Layer 7 of a small transformer language model trained on English Wikipedia (26 layers, counted from 0, width 96). Numbers have three digits each and are written without spaces.
In attention head 1, each number of a token's query or key is one row of weights dot the token's vector x plus its bias. A token spreads its attention over itself and the tokens before it by the softmax of 0.177 times query dot key.
The model reads these tokens: "s" " first" " attempt" " at" " a" " Shakespeare" " play" "," " King" " Le" "ar" "," " in" " " "1" "9" "2" "8" "," " Tra" "vers" " Smith" " " "fu" "tur" "ist" " design" "s" " were" " employed" "." " She"

Query weights of the head. A number n stands for (n - 500) times 0.00091.
q0 (bias -0.288): 501341661555387241556291304104719663425574560727486536459538127675428589759490425646538357563602708401591483492684452370260527579536441384549481468540662356662355303519291645408541497573486393320630565411587536794684273479677588552381559283786333547449566435596537320403389440728207734608
q1 (bias -0.196): 541493449419456529678320588614553462420624534458424616563070551559657682483530399576643445429359449478599812459505560439586154513645485415410393529332674559539023529815397426536467398544539249483490511519495421386682546501620536588724497376377490723619604526435531545573605626426418286628
q2 (bias 0.074): 553620277560608411598336762569709522388445350396494291500509488487413377415621390514225346615469491510593654499459381664469433646460290440667430636610724376618675282442536459440396626336351506647282516579706505674509518449524313626458549455431708236673441614441726502365411503510455376442
q3 (bias -0.055): 476477444475771379513289794556434283462435372419485379756519664376355329270485473091474307457200690377430534791328298660412941558368553203377516495473486635487537619730644380293518516421419614594512411518630706560630497707629390678818851444524556428626305666445478550473438673348507395407
q4 (bias -0.043): 631725716452489450402230640532447448497544443759508320314392184452433600562498850684650087364584655523747594645479401624742444577370577237525529380355452575398405251625373717603584473581728438562612394551553412594378438410546643394522488272236295497579627663431446437540370204605521449626
q5 (bias 0.179): 583349524440497530365476463719373326672700463515836523691684474516408517310483449322352448646360646568534401477225407521343645628595681413431629522370695556537243677277600337336600808371587469645532333396581704425363417558414464466616502612475513527647464564285466202551581520651587640463
q6 (bias 0.131): 691553524784709616783500520534450500209504469611426508502821545487501555328378223392599609428567504504696461557668494620449333456461191547483366386518547567528260679701804358590180480408273475570337526529419632510385458317307704514336273529412623516212596424648533366391671618464506635452
q7 (bias -0.225): 455396561436789431257427906646623437404399397468422174725641276524309481314637689672315520472144429514343332714304400925192670664611538255531494603613391275621765215477371627220621603806384645435612099481733425687574386783965244469628920132526439392910428697201527489458460492398559373504
q8 (bias 0.095): 406476464335487579472474296559437535665764326625677583423644053573470839533529660477375329551499562709559235239840471545612468447378722395341617518530127708502394450519624704578439601199770261366735607348511619545432608549474515689485302389528623361513320594611492386302292585662501542317
q9 (bias 0.270): 513437632624495467666442428631336564550330656491509453404288633514645593507655459488416631517682651740550556275502443415634328378432400442547443518459552556476456688442668316655550600342543462451448236399340657293431465540189523368301343615745568520475530436385764484384567550446676559537
q10 (bias -0.068): 698590489526728365660419711752503578490321185399364481598616576524399308537594560667515487549343516367443445637294585385538473564748498637426603425491829406726588787362541223433246327317674239338364309633579563398370465566589648470809520571455343423507312472279551748468515540257566621536
q11 (bias -0.181): 475668500567559400432298521525616325339454493687647550320405515571534338513532455723402559506644375426508422446619542548446619291569393514581356573503669679524674375674417593285622131672349380621498615410718308635519504619590510478498639582624359509590492535425420689640390405574439277370
q12 (bias 0.023): 336429379617405309528592386389268482285519691379380335548436179258695519563431455550589574363687555439444521511680373464477372428520910514218430594474733750513348272538335650787444348372629314751707406649363490508433674470679701585620207498623400505540741345496566460663588588373323591627
q13 (bias 0.116): 764363479662467608622523510537468499580571571370481812412534507474496705472719354301761705471536678610455175359377673469522457556232447500564364506427505560467270558235612291233534341422432365570227472586408550461496332581196598510539512612502633556360458736622541369479443492608568569647
q14 (bias -0.134): 457374349465375423507516377424447609531506632727186652473545258611597588435615356721759397576602396352520404464534273530438315600428768577619721456314635509520634564723476622557440462539582485428567439392639475488201363377525377305581296564518554726428524454598426376604377431751429647548
q15 (bias 0.292): 743547572555672838270611228580309405540309363394377589546584346298656590496597597148267725596509708603318427459655515316561505577240405745541391512627495701811302699531587459455365726348639411466341316428472745417466288578142515498511537774551670459345359341475479542299357636543776709694
q16 (bias -0.284): 528501803656489399713381453494436370419407580550564436395580521348388609663620543751660531740415477281481524703323204308461538527846475462554553535553485346416631292676357579556562254509506638453508454497428565731482512443640258532354713401558388380674507632592573326497274355448223590471
q17 (bias -0.193): 418693440347349333463340548338639240420336697365452541463506575591438511759319707724548357352446667370717589693637685471302405645578614205464404429402330457759405437765443432500516651554321591422881357483514290618432490629602509374484744564509356388525484568583510619537307646733425592549
q18 (bias -0.038): 486357360714515532355543495393793615336566701334613518365531434531441455645620511758368509887412151533275488375610464378485519408640543563608599498449506266627653581473320226252532463615491475396295629522639682582723275577466473514222330733491707435657314402578567404581673440322539609621
q19 (bias 0.154): 478478647386437802581403666536313470486436434372500471550511334684425603277549687693564542377420630232598536584422575345296666645353487468262798266478462505478670173750407429605495604403453507532208392382516372515721636592612445451372582549638610485621344471559460494617568586501586549486
q20 (bias 0.293): 524424253688592575418560631698547442538508402344497707730853651462500353358676145342446796787468467478559673490565472523484638449343482710326496574583500222499267649299531425332650842345424516615306424348439431336368502507376243543530590669476627307467566560549330664415656620363686656436
q21 (bias 0.094): 704534466465589399204544715914464555443498287471696662774490711599404334394709602468465368726372416642195477629374652485475619505522383313361604573434430145473517660216491274448437362231691424510238464609450548539465486626769210666536796638701752385600437381554346451396415378447608505497
q22 (bias -0.112): 663491438582661544528642744540655225546216334448436671368548566420308388588552360517539304292555410349517427680369560704412566382623521393523576491498526312670547798208465362444396358681459413405391408436366566720660552534832535653412514536550488504860460613603519597300248613211634518300
q23 (bias -0.071): 404413497333446396422641446199569370567262393499795529446609381333480540219607706618318434418443593550420399427678371646356525451594402494353662556583334628405565451532414402424542731424644543533647373553737552649368730441650505535470646340563609630574692613445294584541322304612719212571
q24 (bias 0.139): 452623693564720666267314746579590516529285644451640611354534394386228355446351489344572636493406359553577268572661562610543629458467431489495589737455511448453417540457372500575759398385351525332464497748518619485662551338356417581552489658348867460411491293549463707629441578315548295277
q25 (bias 0.162): 693374291530534582505541510877492615719199274532497444496496463662391545511772488186527783553520717626397446599468613569360600566583694538482559256780367755561325419361508162371535474446469504484399491422518454267168306554324585695524638582573755657422288554302345243491658646411653457543
q26 (bias -0.109): 358732508381629274632583712524474423398536473302443419950459696609084280563789413324348610410461297297221516805542360611405599564812566474503730737378506553381463494438480254440566756491321712577384655449634559507784477470695316548512514625271406321632276347540690556545691353080609405645
q27 (bias -0.131): 473311294356315699503456429476629630566369846407392530692447468577591607460473526612510483393535392600651318335765437414562593399720588585638646569445624677468224232422367566512515349680639277429663619353338401568587554374498440313163495663470525389547479413522722520568494545542471398548
q28 (bias -0.063): 448609655487470394578654308525563542507390507667427613517557549355786649510390424521286597549587462487559344299660655154458495494509432525364499487607512360683550501311505283486615441414467514530676481532665636434326411796184540373466626480394587515600354536308436403393574333718440614660
q29 (bias -0.363): 409487707418479511213628319194430547430518526880414435197531280593631622647359711744631410248531506505685521805397480248515416699575645416236408826244424669310661151746277597447347477885768393189761395348764375925477522755673544351606468317688241605539481693610423306623220440411417310496
q30 (bias 0.177): 628485649402486459355429402534212557578333474576507341403573520721565620564504203385625645498540544494592579310513353413444329383421674591434519435502622337588603571702468448448504601362490593602613673539510430419589517622547383459645347512532554409576440500590360443386566457440531377510
q31 (bias 0.113): 123501547325151653437541288588520585391372521554547591695556510459866561711308420481521602563762457430621423372596386493574233676468652600529460332416464581635129577499684505685596240378617495522659661536494579499477592277084261609456351443684499488470678419677477257614466419663513523579

Key weights of the head. A number n stands for (n - 500) times 0.00087.
k0 (bias -0.056): 331418426540390561658601345232679446543499662357496607456714479469498563321733593461447353550478535491711359455723518583559268352366372405423511411627367707506421413358526639527627797519489451440694551459757671415481446286421496653362176466620805534259646713522460275397439482545379558420
k1 (bias -0.040): 829409470587596555417366489651447555362320574376356437569397373792674641577669505358574522198575498556479650404562633617426399485574390628382493397543527513607549438631467564564562480175380472304557490577336432217662515440587873533560435566421437323491554426566694568407572552479625260501
k2 (bias -0.011): 328538430464538502485471719392641585352258672503597381506624422644587620606456552656475351436413566522707575557481487718500384396435411316520359386475563334804653358468350649451490409594301234696492537581433477564528361441523432480591635450471555425661441530733434476621477582391479547551
k3 (bias -0.010): 395571680601417499390383538504389441322432588687611371529341371243427653520420473508570274364463440590589627621541513697306342602667560400306441486501589451608453625430595679506813401681531629250595516686546460451728438709581520524551821351495308472521590499393419363555386442638504204543
k4 (bias -0.019): 586462584495409766201598506612463666279315450616531460330371427501725649458354845333614511363516780465431539483380530538777462576412671377565394539510292699496338581693694679654280386576397391480381158649475508564444331326457457395637586628578479282407477698502414417525293633626574387421
k5 (bias 0.008): 536329817500512613364631590715481510663343350638584483586668457307439646373941461454375227284417503497621573355374411477483582519705538453445684720438415532514545466452493512427467558604662574307570273396501459456518511490503446443528723398534511623621440643280480334721344479650484481485
k6 (bias 0.081): 613549446631716668638669553358572435564479548569414575602388319348474466484466344527391522613393406404490535445458506667551337521448222501562314730444644347451339674306728518458716402499406494625641588474396504510464336346466499850521522581367598292461368628634646831512351538402470591565
k7 (bias -0.041): 376344583398431395608407649285375547533509524710500351506657273467712749277477520589814483381547451577824391773620457401420416530464824333447333447400413592387471079721295606571538620682473546475610447400537440889389579503594448508512487334517348534632628780421450408637350439557436237611
k8 (bias 0.034): 565272792507489643404447430456422549690517617562555264393519451493202567505613594542483558612555489462602376290417376524466714531327583293244420388603401425563433424250640782380346828291689450494354362513842579700509480553433305656442573744778422400615297600504420273561503502759695438597
k9 (bias 0.070): 631423497566689659403363650621406531510517552514598442500767608547636509566471403319479600590395178493496348587536576605665585517620445550385455609589576436654508537507490279511260428488653526573364493618523744432241284519568484627536422486452560469498488358448444449584308500407433415464
k10 (bias 0.006): 598381479451730494585577595579503552389642488413168646321387502545573466566405328891567573278337464439512478469376565392388425483495354340452526386453298590565601571603601531458324240546559652498579345673541759389433450526580804553501817301572581523644499540430549402475366831180523344379
k11 (bias -0.073): 455690423440350517664365455277508517528525417473464468330494461656562678560257222553489588616700658377671414313673375577511358503600533660436441414498424440420686390348375527360552554606385625466615562539323445629301260520563676433439448541432559445512687363554512454600765589701402571326
k12 (bias -0.019): 565400567555476560479438348778391589306394612397538519688362402562509689454435250480774671364574461457376516510469351363468263451392705518488539546448597404622232480409602675786527463433541532370242530276297678129467629630524507501461621580407870786527509525473633341392495777427514352674
k13 (bias 0.037): 750492495810438384536697226643748334624448485348369590456634534513319419382430508268357487446311390464502609514477823546478523302712432486591227647631462551438631462626584466356552661491508697416378596470513485582357336477540477434722470457538612537643369567384596450508474401547518346316
k14 (bias -0.019): 489551428354514648723578569720325832615597490537279453597528504433610500349673438524647370498527501693503489365541537494492264500451484383606479444468345479304466622482657604281442579352616488718556497480494551449360444485457252087410533451534651474470575534453645558452452495545672594458
k15 (bias 0.045): 843494418512428410477329615675572634710599244315547462524686650548435540548400423516293459497185528512418428686397491385405552627446463502293638672618525567477465450273767580213669581681453472557274371533530738768538426640312364608532695540429696422351398639499391541399394411450395276446
k16 (bias -0.082): 312419428467401512324417494446512676342698504671506751415597286447528682609416542658579423371480371313621461579610438655632546318540228492655316643590407612436437500439651539636577568449564478633546570465608636581279666113628462391422405355570501683373573365577556389514489370528480672253
k17 (bias -0.034): 543358446448377617637376588285685365619424635560430467309493638438801705389389682593765362353302626453728470528593819515441590601246403478427601308657538758636385531414646233547404436458455615363604633463354366330720515706265441591400446556493446492277472465496359463396590556742451466454
k18 (bias -0.040): 380483403333479300548555697317658284575627523428508501528740555974478373449730504747401506789661319378413579481602423513587424446551387495470538559488355560527679401345344756222429627542585570519444665375450518604568517329665330416512156467470425494420422550472681581284531614531429551392
k19 (bias 0.081): 561614520428650655435243679521462459448486598808391518493375463520387350649323686628604467340331526357534672755487500336419358611353310684360493564657395608521471240481469502694521830472303717425559418535652345239423595600607338223575564455556627464417452607398402560575451457550638699480
k20 (bias 0.021): 459658433434553510683399766461605645509479358573488518522530535582209472140601359580595423444396500571482463549487645566411679243590487522497499610568721229572460429508451318524524508658411432325554459357520453526725613493678421506374731499432490499749484483310577528371638328637350617508
k21 (bias -0.040): 528260412449524479532677524401676516478561704644530476496279409511383493514563579555614414362476439162269330688343402595698585490673628484355735425483438560479882397598488495391455493428499493327452288468769413523504503547816416361615628336624508453570566605728488368559604481454361374365
k22 (bias -0.037): 373558653608598478665661388339615485709588675420473670441505466599298386615254538550531534409686446417570384672590636645061669425659479396482596542512506395246509589436664735519329141538457430479600656405375495471387613503653495621480478304451473318468469534534576335594305543446266608430
k23 (bias -0.055): 546667611326305483526516421682466484726634421447696289511511593386495647515529513442532412618526562262664611593626402456450610600335588327365488659349419487561436380598417555626381612328468334477760471276460499543290333707614314475462659552710355379471642472698425458443433477532344412560
k24 (bias 0.081): 582567665336541375510274630235537385440497616303770517374446438355421401637352625422569552681665674507363356612566576619514621487629223260697427709422282544202496471332398442483460612521290525426410607523511538590762326596640488483783610536134360621535585514522652592555710442464398407626
k25 (bias 0.023): 588512435539522556416515349495454540456386349530241626508465652578355690424942554381549713540317387432540370845352427568263428489518429637374418443421589616341482462553392454410529678620551622576723543435567651672133503645518590530659849284357462427459336624346485444591424560569687307345
k26 (bias -0.031): 431589456410533419371382575553310491339279450472326262555388689617487375622441484703484194435535390431320643491450416776469330292597524536624794484432622735554328357404491488729375242632500524598756752461610364335680675444821482571474550700523264762598454537528555624536468447406360277711
k27 (bias -0.006): 689683346459496532439315449396654433746314579367451550423615478707388451663757534545539378696814508361566501409815695355549385326629585557422657388286504541442386292443382521475415695371296510777436709641399530458350655433424251555338411770227332662519474366342669348599701421478521502588
k28 (bias -0.055): 497320477344521494464522780265574566871719201329621403558526538498409540321512439633283338568292492598620502584631422362527465620531670641680509449525428611750482522529514321407479720465688676498617436431413608576261394551465685518465417518484558502319335389617413318646564527483532326306
k29 (bias -0.048): 678456385403300689581488350503338769696702546392459538239542426385402513485303477471423782357556358485649574462470542261696313715427587661449525575626433839391638354310556785652546434524842376416832403524536455642361654382088390377723322464524348553357521621460586464436524610600322382513
k30 (bias 0.050): 509560636407603594510595540435323600325619360546594261464546448513520493676591480369485403302486498725448501585340418519452464343432432602621425374758485201396629641361582589533449435471522702358606517461570570531475449593532388526426351407492603532438518617447368529416820601512582547498
k31 (bias 0.052): 503315656338444492447660656642404759682543373302636543558400478407366604441649504511628481731521521527633281513636492634493438348586430640431781309350379508410549717392553252612644568292455704464355736374418523441652506225296348395623529612445532337564365401644506406529624386455572442487

The vector x that enters this layer's attention at each token. A number n stands for (n - 500) times 0.0097.
0 "s": 330625512453445536513444680475443452402514564456475504358634524523837620412265529283616642408710677409635690521577442552350379525289616375581406422667478655549413543335459603671523560517410508411603210578573417386544774284465296577476513392554421394406603629622425280442633759504564392343
1 " first": 320528358447359538504442474421446532428466461577482471346652504375732473316126404376697584437581592318796601534534510566470386543279630525529397397563467682546461351499526667812426372430441465574837487624428459492387741423502517516612315430670438505395887556514489475450558719481471409492
2 " attempt": 318631405452427607596488529408443457429501406569572412439545375457719529418162360478660578291673603444745647602596482452436346570348671381522320445578369661539367477467487774809490369512535501589717463571319364371384711429470410461585337418559472540381854620524542534414478783451426516454
3 " at": 326514462497469555485516543464389344554520586566607445407424426453714414449090490481822610366704646419796627421532574557450254447371573295487373378593365727511387468448460738745623348514444469607680457559433294472488659435507429430534294484670502530341818560542419522464555695521543464398
4 " a": 278559389483426471544474430464487494471570626657493473441500484361727379364087588426755597222668619465753518553606523637427371486277552464502444420514428670590394431503514771822496270442355468594743373526510404401577728430432516475600263509610490472398687527560467580331541698534425536384
5 " Shakespeare": 230630469462455527497489578421465448409422474491497444272526438297700637511224499502833704286666524307679581596728443597460483442275539429517353439560357656590401340460652718667501417543449508658668524490461407291446719372466580511479260527657381583361843432562509484467528614525560527445
6 " play": 364603377434424581482444551416360416435478554432547465343605438365724477491027447543674663306689670422642697546631509571458352561287554440512382456473496542537394383508536718805589446531453527605779425566366409332402618346478508591549224440719362554414815543550609511412505611437500562455
7 ",": 342589555438493522503314638483422391478456490547520499404512325416633577496231569548804609281669560367809599514682553499418257529327599465526434278555499649602351367602523644870524372321385538526682478527340369371567784419414583508535339434590414491336733580569478538359614671464471461381
8 " King": 208569427376347488459436533499376413390342502456577410554592556407776656553199445444694709391742584375782589485665424584402349484333609414536501351593389710450358400539438692794513466483411555558762494598410395412431724397460648460472297548653477546340785494609473555421535530434497434444
9 " Le": 224535505514526497544352553328406442468354520505503405466537489459725539447329565527633766270836465446656603494658500458369413567434704486470472443513349727382377369528511768719554317351466591562769481576378359382479667314407450631412270483701521557314775474539380464432529686524527512505
10 "ar": 148463472412445464625490487385435473466406676554632459531654421431668561484261524458655769400751569523746527501713522565562262609320567450499479409641386793519298327538450641732529375396400563586673489560339319391402714354520506486496312320672425555391697481508557462438504547333569518373
11 ",": 331548529408418489457373619493408461516402510499569478444527299411690533467310549558782580290724552424797563471705519537431243542342665471506515286532537744634343365579506571866547334325434521511695494560294357383554798377419505494481335449606400482389771562552523480389607658424481461444
12 " in": 296537471385361480504516488441417411552441717468611446448450437383728448415189566560763531367728615453788584487636603595520242544346580472579474359484440785522345459528476644720572358375414462622688511548323328284520748409514416404518380482678478455344820509568410511478561670454527466377
13 " ": 333599467382313522501416599481419445498469754489560613488459560440698458378244513499718500285720618454767536523782580584363321545395601436560519385521425721467411369446521667771462279382355548549725484535430419370395695343413455369483242570613503529361820678545475508388544664413439535423
14 "1": 260602412424437513505459592443499434422430617637556583415552551394686547410182575532726499365747579460891546447741604536492290588413644493559578384527365697414386396419610644799442319374297537542664502545407353349417658298502506393391352497603466465320793537586480532388518637438522508397
15 "9": 212567400423433529490384580440446490437401603633580590454554474457689501437233599529724474341783542508845564551728614562543309573388549440585493352619380762445424408423583662824406355383323445579656526510372344327418699325497509393400312519545387492301725624630510519427528551490548557354
16 "2": 310618375423440543474375636422471528432407636647554527441561501433662520443236567504728504391800532492838586418681620605492321557343567517548512306489382785419461440492607687768460347388333467611703466508399335353378676287500524456317292461568402469319779618563568495374476615464532549415
17 "8": 229578409465380536521374598448397479506428622653552528408534431470651468416303555503738481343735585532828575435732587615599390511330504489595500318646403718503469397490602693780365391451371465580704551544344310323348674265510543394401292474572338423309771593594598462422508564505589524402
18 ",": 338616459417322507482299690544407490518430569576549470377448320488669511505301561506794526310694561433793555488701565586506318518282628499525499239540483713611440443612557654819521388347456473516696503538255308351544733385430523469445313459579414467309759609561513494349588637489474498372
19 " Tra": 136585375440266537598319561402338511460306598500576416500563516434657601507234549460727624399804571359688529561569666555452366498313637538586542444526335883394433499500505766681542382390531597596693453487404396308505636374471450591472265470593472571307683561524447429362585562538478479515
20 "vers": 319608423538373531651421603412388405483425657549549419425556402393704576464288459521642624345682637396661572400687531530599449593239690524494576388503287797494336392486536614737499346406487497583763502504402288359424683333481340482347304383655409565291791624510521542485617600340586526530
21 " Smith": 185625435412348564572419546358305556381413542512529362458602374417617586445409529597698716365758577405755571562648498589388446539209545513588513444618340754543290431497526651718522372462481604615650439566371383300397691360481497384424244504641431530344866444543536479446565567552541555410
22 " ": 360545533423359528506435570430342499514453690490604487462545467413680440362280515477641525327766615454732657519754472573333302559393572489523497374591455755515518370514466654849460325351433558529701459511406431366348661297419477391492191481651488533358860645494473490379563695365529570477
23 "fu": 202480466434364527651413657281223492517488541487615590348535442347639597380163560532730667392751520471701638631626568532564325539408580545473415521605342690522541403468451622694616394423481472559743446500386378296414734394441409413460205419655501506323656532497572478361609624507549591536
24 "tur": 210530469470515551606460651293381433486489659579595386440612459495677655429268553508595637455771521475729575528599563395611379658321701500473455443555305697406467471527497681765492297288413477605647502504352343360380700345459360491469267355648360591254765534489493483388588618426514593488
25 "ist": 183571529388420437596424624413349461462486580583556485393471453426760567347247528464619651444751554372770563551650448472584331727308641500559410372584474670585386383564530734804474493347426533529544553524300446420345675304490441456458225370538391576391846596564534495409531574428561592458
26 " design": 311594381458341587547333538258312507441462438514567464421568440369737525435186412525650536302800593426735643563575434576579293605212573482573421418579482538614361419454500713805481539459585608624620447554323473314452700397477432445492283469592378547491825632501517477383572638405559552635
27 "s": 290578468491351444588345683377285411416593578623490431466565336451662527446220553508769649348711632409767677400649423474504211622294609482524475368550405595583406487548552694825528447327477488562717371454433494386427570361485452357523263474601428519403795588525543595379580657420622478457
28 " were": 348540491532308580412421586510397598334442613522447525495472379452779513449251526449720623389682566376749698447457560521503308580294558396529375344551425626619386435481469740880592404349477417560641423625449441274464671468547540389512286434677469459301861527505542511344602704437539427453
29 " employed": 325565489480348676554351582474385578378612450575524421427450482411778575332216513465733557365702592453630699415564505554607340513219509410450295336527383702593317486499463683899517353403429466635648534610452473400447647392485529495579292406575444622395873513489499468442578627349531501464
30 ".": 349458532400429683459333593478439526452490556603560440403484428549643609384185622368810614288626643514759564494564411545486270562260593472514460242574379729558277414502489747885533433341450499450704475551468417298433631416509519490540302456549559469346695618532455464503591742432569405446
31 " She": 299491474434373694457471598577460579500456548504489404421439410466731667397370572304631713314712615446764583474616412434412402541249675462468501409577276731555354434527502793839547254396452492582703349526459445282367663419556570544550338422698450492361675370582506377395500647579522430491

Token 25 "ist".
Which token does it look at most, and with what share of its attention? 18 ",", with about 30%

Token 31 " She".
Which token does it look at most? 30 "."

Token 22 " ".
Which two tokens does it look at most, in order? 18 ",", 11 ","

Token 27 "s".
Which token does it look at most, and with what share of its attention? 26 " design", with about 30%

Token 14 "1".
Which token does it look at most, and with what share of its attention? 12 " in", with about 50%

Token 30 ".".
Which token does it look at most, and with what share of its attention? 30 ".", with about 90%

Token 24 "tur".
Which token does it look at most, and with what share of its attention? 18 ",", with about 20%

Token 5 " Shakespeare".
Which token does it look at most? 4 " a"

Token 29 " employed".
Which two tokens does it look at most, in order? 28 " were", 29 " employed"

Token 28 " were".
Which token does it look at most? 28 " were"

Token 23 "fu".
Which two tokens does it look at most, in order? 18 ",", 21 " Smith"

Token 7 ",".
Which token does it look at most, and with what share of its attention? 7 ",", with about 80%

Token 12 " in".
Which token does it look at most? 11 ","

Token 6 " play".
Which token does it look at most? 4 " a"

Token 17 "8".
Which two tokens does it look at most, in order? 12 " in", 14 "1"

Token 21 " Smith".
Which token does it look at most? 18 ","

Token 19 " Tra".
Which token does it look at most? 18 ","

Token 4 " a".
Which two tokens does it look at most, in order? 4 " a", 3 " at"